Layer 4 of a small transformer language model trained on English Wikipedia (14 layers, counted from 0, width 64). Numbers have three digits each and are written without spaces.
A neuron's activation on a vector x is SiLU(gate . x) times (in . x), where the dot is the dot product.

Input weights of the MLP neurons that the questions are about. A number n stands for (n - 500) times 0.0023.
n0 gate: 541503612556404465503589381576484194532474495314575505538356715482712341578518424459473441331478454353305541467468619402597555305474566542522550569608425407379706594663518367607689527599512558
n8 gate: 564570624586493548592120375402358391421562704643634486569382526326628658417635557422341425487362565513358603527416471285510510272320608411374516376343458526637606676526548571448467530468649245
n9 gate: 443573571485485585311446492765469571447495368283586421562448398495537558635512300621584496416584523503330473606472540625479591561548293337426801391607622424464650588460442487537367685384542323
n32 gate: 475683481460666548663645571522462552614498497458505344324414595755409456515611497470671326383518571426596605470665521547599620625491454446442308261470588517666552493407449641528622391301371632
n39 gate: 506461238417724479592464513354543291493456534700637474592780536630360473527529322358485582684406542436689263261529232321622360423528441530486565389581367517443493428210683601587692285480495296
n41 gate: 324434494354336650105564676347709552501551469602515494518572477341815413725406316517648695491560467385471691524691563450479541468635330346308254402237615526707491566634340412654401493605439546
n47 gate: 663614411655438402544421686468600191561451506756355607632499501327544224504385405618387405514519545562606381342352394442699554672513579601529614513550472472415429594569540482366578480432514256
n64 gate: 608494866435590539401752541478448529532421453571494372452552564426519442488437468553663497499395549419438505557480632554526458276486597474449514595443516441577387449366441422429539603490491446
n67 gate: 448593515444355417511457724365523525724546764601515738626448471814405773471745708303608360559420702488448668528437491577704357447329746774411569302544422414445177392446463639467416522552272574
n69 gate: 606622643660470541875495520586451420512518646422501372407614606476592486417525718343462441592415545284743414246293464438459448391511750647338399618298391275608421426532673302628423592504243643
n71 gate: 294498491511690350348502412489498430434383410435566360584632284409357496571437545433666534444448535481561332594637504479646821601542617635498483290422714475407451657575401521615691516735558457
n77 gate: 384510527370418291491539444545356598517350435503518370410721261505557461691479538462530520323555535465439700530430747501414611523616273643460571552566481473500529295310502515507587523639430656
n83 gate: 544551551405552321316835314398433386413598404469569569523594426451517673351152485543470621427351468689695481394542223441594475466176366808611393453345675636300649566540541498560391610444636682
n88 gate: 482380536606613377495364566466659646370402567471524491399616664554630299465520534844471536495372777634259562560395465434394584399406551430722376345507584315528487589387516511117687603454585607
n93 gate: 629533395402330427588511699496547509540590519640461415659714590652577319765487416571409515429584606638425483365418551341520163425720572809582803598535554353534306447326599652609532457547610519
n97 gate: 453613640585460421686420335511532638621603380530384517544470409441716323677545383730560598632640832420602347794678603492826561425515564665446632452561484523523513296298658530478494487487547376
n99 gate: 500401313444435506468458551414624495545587384545499512481535452557375414471534348640691852580325420355603413386438473326285562324530391450736514371433495491721547605563510552742633480541501519
n104 gate: 651561503696499551501521721571566332294509454311651676450490537351499450458537595491583174457653520624754472400429527397538431422619496674386543492467418458768684510386654534386431532419364275
n115 gate: 620609651452402441518687787389501564735568604671482462772367401400689446450192405456534339540525557414551471346275744549560454651677712615266401354535428613663489423573439225458332537549424403
n120 gate: 746504369498540383624321605338321458469389711262512520415529494411778579483389530309326455521375394552360519527456470475848605551469676686592344462442777441622495731443444705472591694736613456
n121 gate: 358575592564400528279457423359729299618598389493591243469438674551465411504370534444465610481387504522481501675638375370617700566659316540420614564723561435601572636595672565529463716432485485
n123 gate: 286536357300433346696437530470483507394591461570398770609569615314379413561689402494524655458560523663451586382578445525653470617663334607594699592429302510622450567495479672251715494472412690
n127 gate: 544608762483703583607442597253637750500317842466300491526574267279421442397293540670592687618599716478451612532434576564670457477309769601632367575238386471542580384491326460637394705520521697
n141 gate: 330628463285602465445292584507520541447558125462441402423720571594478469533555454622437558556287733653476413664496350488575463367443414632630667509437436378477640406428461639473516632354353338
n147 gate: 562554479305292596200541569436579531667522515617808519539368366491314451596317385478263523442698535442428562576593341534539356644435510683471373577643543560374565363424720526713601617632602485
n158 gate: 478717460238502639557687672492532442434457606433604490497398319515787340278568650503540391677594569532540584354376423452480554316680502512398474367624667462713691582409480654647449376281644365
n167 gate: 638353606511426460577394570381504357593458524254502517467590695492644552423466579362495514490538509455452384507428572382530465476510451600200739620489579418528729475477570352399290348492559583
n176 gate: 445505471405224422596313575627691437647551523616411574595639340514533464380654261446450526485489500479503511605549546541335633463645269631232548559603212403391744578369645423618449294431505440
n177 gate: 558645341210285758650447489337480552476549483432509474629476369479476445513241236306420439581487687723467365517329314614605262507615449544606393231417427573658498689315549479630492377627403739
n182 gate: 614466470472545608510619381591427567478626658506579483381581471522398367365442316693795395673624569432606468415662571390583673329706522360429400551502395129397641785516697358607236533424561528
n190 gate: 506634719318571595401651696433470705346499340538525474437607401534567563772342319566406633458271649476567659550337407380521480486610457433570400648418707639637648657638418437383508540489548554
n191 gate: 512688642679402464535788586429533648500269555314520542492330336551565451616598490629629590710410259343501585302264701473544496375426612696367543571378506459390523450422577326426310480444582447
n0 in: 570308445410385576635593451682395453663349558444401453804396800470469442521488488257512716461542394350417538272363840478451482257760533659461432668408652469526497413386552341628618491657517599
n8 in: 495400383594255349361617511646482506533509478485535386341521737403650582470414525225536284289439513737573145561575333352484734461347497460656601436707338315530468666567541456515442464460510361
n9 in: 270511376649537446534492441477563340438492556616387395666330526434567503396476394540406536651669442573390490288531770681463614409629421681491399635436599390530506556487508524509443447722534422
n32 in: 447462408564612314609330537611418309477611551583534576631543456482421579718497464492665453441491293465455701575673669431585507478629349603582419462673571480471497363513426495617373455579503352
n39 in: 602339635440300643523497499478473709675592528401370290353490456540536428259450474535274494409398287607594286568674723369639407491474654539473505451506332448522334406629388635567583615527559645
n41 in: 350540219542326458602541637573448731730259468279345428483549567487632427454624404572629454428538491451429357415518544519549659353591435363567549603448465571504675327512489556611485605372376557
n47 in: 574504335561391367516477445349645536412457496664560558747601342503471404445734419526392611669582524618630488391485608559595498481773627529645377522516557476465457655359485519375888422478524440
n64 in: 532525406627408369266500541408558546624416679633496483588472458539567517409406490485494505445359322584638539546447418459557400516626520500430500433486435445561458280399530434545560271497590409
n67 in: 335320386600397691331493758383560496649486549425276631688461521511537566432619312592552516397433355488686623360329638469402441519275465720600273488500555739543353474623559618622464238509645601
n69 in: 351622518517451523597451500559553667442433458551508456554464500570402564496366678391528357356461579477472513456254642628327273462582600570502722649587365370535544720503548419665627235417418571
n71 in: 440411482475533535403464326506317583447370399610466418614609467427543529531472438405487365246478331506435483582610544511636576557475517531566484530670672362611549525566500503688420613558620593
n77 in: 465448389185443554534470442501409475517350497647556386618557309586534309640590460450389597460448551376614614490429529626394354488533313581324472438529371546582415484564645395559524529619573411
n83 in: 449699555518511381348625388559411365527462524470391411625588458583640624557380134468472666429543382429452475706445668706496406346506283536476486609559434334276476590568304400469392725535567440
n88 in: 557583574386480572514510425585579380382464349526371485447490305374495346518394613529356492631624466531508411443531301424566572611471568444176556684499435475435518688566447524685483411485403535
n93 in: 300425487561531279427304388414730531466446471299465517604394440446385736557594592224349488472513629445794362630410182474602579412435524426559602570454391604595434510640368685470425308275586354
n97 in: 382716498258609532392551582559372538512449398607435275546456522703557413493467608583329406525589471558663472510632417574429577451475409324376612363629600446510570594549495572749579387019600393
n99 in: 479132511431387363538404485442604472488427423648486478674706347522373492608473554550500526543515387553456660628408447510597437423417487467562573519586634475293513400489541755438499620563493512
n104 in: 745458436342554620475590606571482467506395498501456581573605635572289567737360549288592519555449450676694609326344620565386401499574497553527537560591524680572677528546490350512453359425480330
n115 in: 589543544554377435665609550499495382482553445635776452529426658450169288517383602573636304515554570504371402494458572407458423454408616457361551574628519556587558476756271417541505437515463390
n120 in: 569351510283745577302359284535662500664702362498280587469653694427494447632461574610162494276288538487252317659535670383607571457422331448735470394495520550460524445479686637781703471595367437
n121 in: 380416695331383363599576419446520425438580515737402553566435844542368526458513600363436420588470554432317540485509620498705563317762481570667450246409352579461644602730640570298318397509399370
n123 in: 487599464249520478334462396551299497535545453346584696494502347390502388726525321580482701546370461640605635444500421459634428629650429501449700490644462613532417415524379624358737605540504517
n127 in: 370549374511313386374322457548408620340507495235378429444516390537423375621591411696671497582457450404680571512760480472585352633715486626435322566537479541443569359410559494670351379528380821
n141 in: 336527466493301643444467521652672546638496557409480628522643497705517357492553693347212403423341491537609456571566416607578489503488440827697402807399601380586426462552466504462422524346624553
n147 in: 540359584411599606304338334582430436317350596373640565273654259448566466493431335578493682484525444334448326566613622512666514444498517700505466288545442511472644641613489453462554532377649400
n158 in: 655213482538506461536612488509449473617631402369518431467589611473503698607592503571593726529417788333289326656731397705444270260388626446555522485664363625394599257423447380402637494526562536
n167 in: 654410486427252603418561345507492486804348426476444460408249657569592549434605589355474411526248408552512539424394593456530503404563681371310690510581619528377558438524576515354416321391513282
n176 in: 566441400649563517441514303454509340457534520382577361483383621440549647611529366541381542396413597459475515612594501465457577733499498569463350351387805746539542587581535369373474541352467628
n177 in: 513504568517594447454450783437494588696391456494299505541498573465540104573458227471544453466629621429575427348511561517534428348565693626523471850486270568526576396412633409345684597409556309
n182 in: 436644577349376417491604493437540355783371630571565335351357429696494314390493563506165466449381347559543592475347529451470325445593409747467379553659501636495492477574596618309339511537361590
n190 in: 540568430434432418471448680608483738706457547647474481516476473771525604604436314592550444493547604527527516345443732781514483556534590341357593740446578554555471657489470497631421377478616529
n191 in: 615514520545570412318526492512278432503409469549624552627513693585550564699481501321431309492582399465398473370432589183485430508581551453543446579706562420648481482366554539386571521310516707

Each question shows a token from some text and the vector x that enters the MLP there. A number n stands for (n - 500) times 0.0047.

"ality": 626321402525604655510553555581435688426282321526211522443396455603357463427293632562290473492505600584360343668593683538328332514631488291634433541419351531487524338549441469461507494507543437
Which neuron lights up most? n123

" Sim": 498449524492554539432559401527390256337412445568472451338541420486493425387759637440681407290460383397324406729465477438392517622597483582589472677550513520279542535342555505403285514431464362
Which neuron fires most, and how strongly? n190, at about 0.7

" l": 535279565552557456512341568507460320708530273403391559586519489509539557498396542335722448403523346533519420621602489455300388632576320385711529626732444768504415460509431445551511497425422536
Which neuron fires most, and how strongly? n99, at about 0.53

"ied": 413576467581487601402622572503526304506346448507435436542470289804477643409311566488479410584502471533583409660516577420318655520508653564691473642407273610484404431529705455569410429653446592
Which neuron fires most, and how strongly? n67, at about 1.1

" Party": 696546525450412482459524378611562606487510442702409182534551448365393432561389608449462480411571513509571357547585884572315693488771515462555449638439463651509565467540384380469442663569561584
Which three neurons fire most, strongest first? n115, n77, n71

" level": 550436312629529521523588485635430489405501324576314451553611388582495566416572736573498451507390511522500372717552769502403521610528632282772479542340457636421401400405371353468445459513661439
Which neuron lights up most? n182

"ver": 513545476611413625501417512394452456312457429641381644507422253801384583567502713286370425452510488413434444534516570405228431276414436541534300526467509549537538461456471434517446446461522378
Which neuron lights up most? n67

"edy": 576559430486477639437545508498594530287510564542358407455466285614338468457540662378296402461676288529558363629592776447230410381524484434537430513486363577514485338591619549500374418382470455
Which two neurons fire most, strongest first? n104, n123

" b": 575212665542423594555347583661461301583580334515429358399489413513552636353530554342568447444505347517452505682477549516317345586723387476748523611511451558642331494418498441372617554448452509
Which neuron fires most, and how strongly? n97, at about 0.4

"unn": 515445407584589282499658647676302662540479393508411434567437514802574582365499596395790415398519278359289294606549458621397428532465565418498483495499509490464379522599454494631481473398616404
Which neuron lights up most? n32

" |": 594431413633595464319601507680463607464678596487336343449354367611527534470535531405519661780515375486408430567578529593588555601514436438728593478467404666520404692410446615452415559539527582
Which two neurons fire most, strongest first? n115, n9

".": 446369498466483562477508646490407512270456527476522631348617415673609456501535611556487550642502366579571320521578729692397419404735444606709683654519414590587353557425412546473251390610527600
Which neuron fires most, and how strongly? n104, at about 0.59

" October": 605504353539399824339582589659442614435434539461452586416487455680574493579580670450333287525733512472455453673471548606399578524551610361625436687427385656748561504510422425609484324563453535
Which neuron fires most, and how strongly? n104, at about 1.5

"us": 687584607525522660543504481503419575395317446770271487408616421601467491607467384451733388495457526824504353661545483893391367506525596578635399512668592539457392497422580474579480559628558464
Which neuron lights up most? n177

"or": 554522617497594701566431490488446468468407436621297465489419269631513480360420584509501473434666483445565354554684516529380465442519436458520375700587565560461593440435910536459344349504494617
Which three neurons fire most, strongest first? n182, n97, n123

" O": 615617438621578582474384553445408363315529421474532514477499332557346439455662365518583453267647304397458432706496512608448562568553592483763599506544552550534459416499351514327250394391494491
Which three neurons fire most, strongest first? n0, n32, n120

"ance": 728497492643528489445463439572515555302519316522362335404488380711600571413428667213591403498498552393405477671617627408271500476615655426686477525348361442473402411453565382629532467429504563
Which neuron lights up most? n69

" N": 527571587516597704548384561709270416454534353567474542504466397510571323455612555459631484254656235407404386540474469602483522766496386559631534644499451638493547517553375554346483453478423462
Which neuron lights up most? n123

"ill": 325359505478623527441593503541461475361397425636438575467437377676612541407454737420702397403463427380383478633581469464467531643419534425551251610349646634383272567595573415453512346549668482
Which neuron lights up most? n71

" c": 535242676441514455470362527679421326605452294608557448472543367510512483574419439370530522512509543191519384565582636481363495678529551336869476612519451709397457491460416476289507634531412591
Which neuron fires most, and how strongly? n99, at about 0.5

"\n": 548513553683483528521486582593454351428413527619535544460568458573466433579598578504476785456411538544592463690569706683428394581695532536569641530473440616633503643567452837445342233561568601
Which three neurons fire most, strongest first? n93, n123, n190

"att": 718503578599475386195612509638475495608424526481401269460453453691704604303445453470563360419528443502599386645562384579538422553578547384470398627550507756652395488558556399454526422239629538
Which neuron fires most, and how strongly? n64, at about 2.6

" player": 508326455523541409486412475541374558340476431540337400523463431658552607383379707515443557455535398608475307646514793494215587334672740629519499596420348646304448542498526549462356491513456447
Which neuron fires most, and how strongly? n123, at about 0.64

",": 521408362446442554517500569678397509365443520471346486256495428593518337491511610568240739661505436748395325607473576562378480580598500391506467693561491600428343530366348454516511314509453495
Which neuron lights up most? n88

" the": 464298510546516526506508493466567411461257436485552421456471325648683398570521556550380574690569457379551351585503788593439589732494465521681451500457535577551462465660220640489336485408469521
Which neuron fires most, and how strongly? n41, at about 0.67

"==B": 567386678596427641443637553504457431479491411511478463440387533456470425469649561347427572344490439299389520630480694603406693523731398458799599543580534767615406441692427507394467562468489637
Which neuron lights up most? n121

"4": 596539478745593571675401578578436454320355373789373515472437409414566485537631420561348443685700478603568586618633615527423451371534343412507471612521320670369460267498552621430505516561524478
Which neuron lights up most? n47

".9": 628427512714357613528533550595349474412410275836571414571485418538384583474632485354559595673505501601498497647700533555403547528498436471518374489512428503471503294419388669241533614486458603
Which two neurons fire most, strongest first? n120, n69

" A": 650542495544641639403439581540488457440437349656573282533517304479468467369686415331551548394661352496467436521429504604348592762663487463773657591475395466536467339614392571349333466430428470
Which neuron fires most, and how strongly? n120, at about 0.41

" p": 585353549474370372626328608746382316387590396602635502439522431538572622341492541223593488395396435404529444545687479643446408645371512453797487618639416557320459359466432490343541513490397542
Which neuron lights up most? n97

"reg": 465566519440603453396505332663396581406546417507434547492377329656688511429646627315664327400625364394481349547502574230275581482365363357468395631508519434684415438415503659525402434503595410
Which neuron fires most, and how strongly? n8, at about 1.5

"eded": 402528410701602471617441435523491632417503405542370446487435392726540582234260422509517326571578529668444429541610632583394595538457539314753562710482306522351315399582463455708362407565594482
Which neuron fires most, and how strongly? n123, at about 0.73

"ing": 465608497529550787602430535618615568314426424599357317528391333491797600489326633391479491576438468667462408596593703523365469615597546490681573662470377602454439381529655482477487582432661411
Which neuron lights up most? n97

" requ": 632514653586503428508499317514433439580440435473533448451405656599641541421630534474489515530530357356450380620779600522456349610634525351900435690478442614477442539512291435665681428391641384
Which neuron lights up most? n0

"th": 707455464649575539314525564676582592457491428669544515553499264755568579363448501497437496477558518248522372655507737421325352508525519534617358456503422616587474402448650380455572548390353526
Which neuron lights up most? n147

" also": 477267458542600607406421530575511361573581399606394408468491418810417410520502526359431524608353486802487374701615605595276470569461737461533566619513585633469552535654544509449441602572399574
Which neuron fires most, and how strongly? n141, at about 1.4

" cap": 534257584729420463475616514565557288472539378654376334607411472431631555475647618607638521461526376553584345604533477448317584690491487406779386573521625534291552551302517376349518424580568469
Which neuron lights up most? n47

"ground": 595421453478439665501656464583558305328491293643434452371406447634494593404279715441478494473374445433406347671388677433446599356612590391704571459360387550547672325570517319487578469424519556
Which neuron lights up most? n0

" into": 486471621444535619452457554563648440502290626549398428562587441792503405455521524559479663628411351761407442670548567484382600675476561334833585656392417437486392408417417328596477390507503404
Which neuron lights up most? n141

" out": 511577503363506587389446590509597438552460587623532348594370557581533523517497552276542503604393304452348505651517686484389474466554699541895379593508445494600422399324337354534329273492499562
Which two neurons fire most, strongest first? n67, n64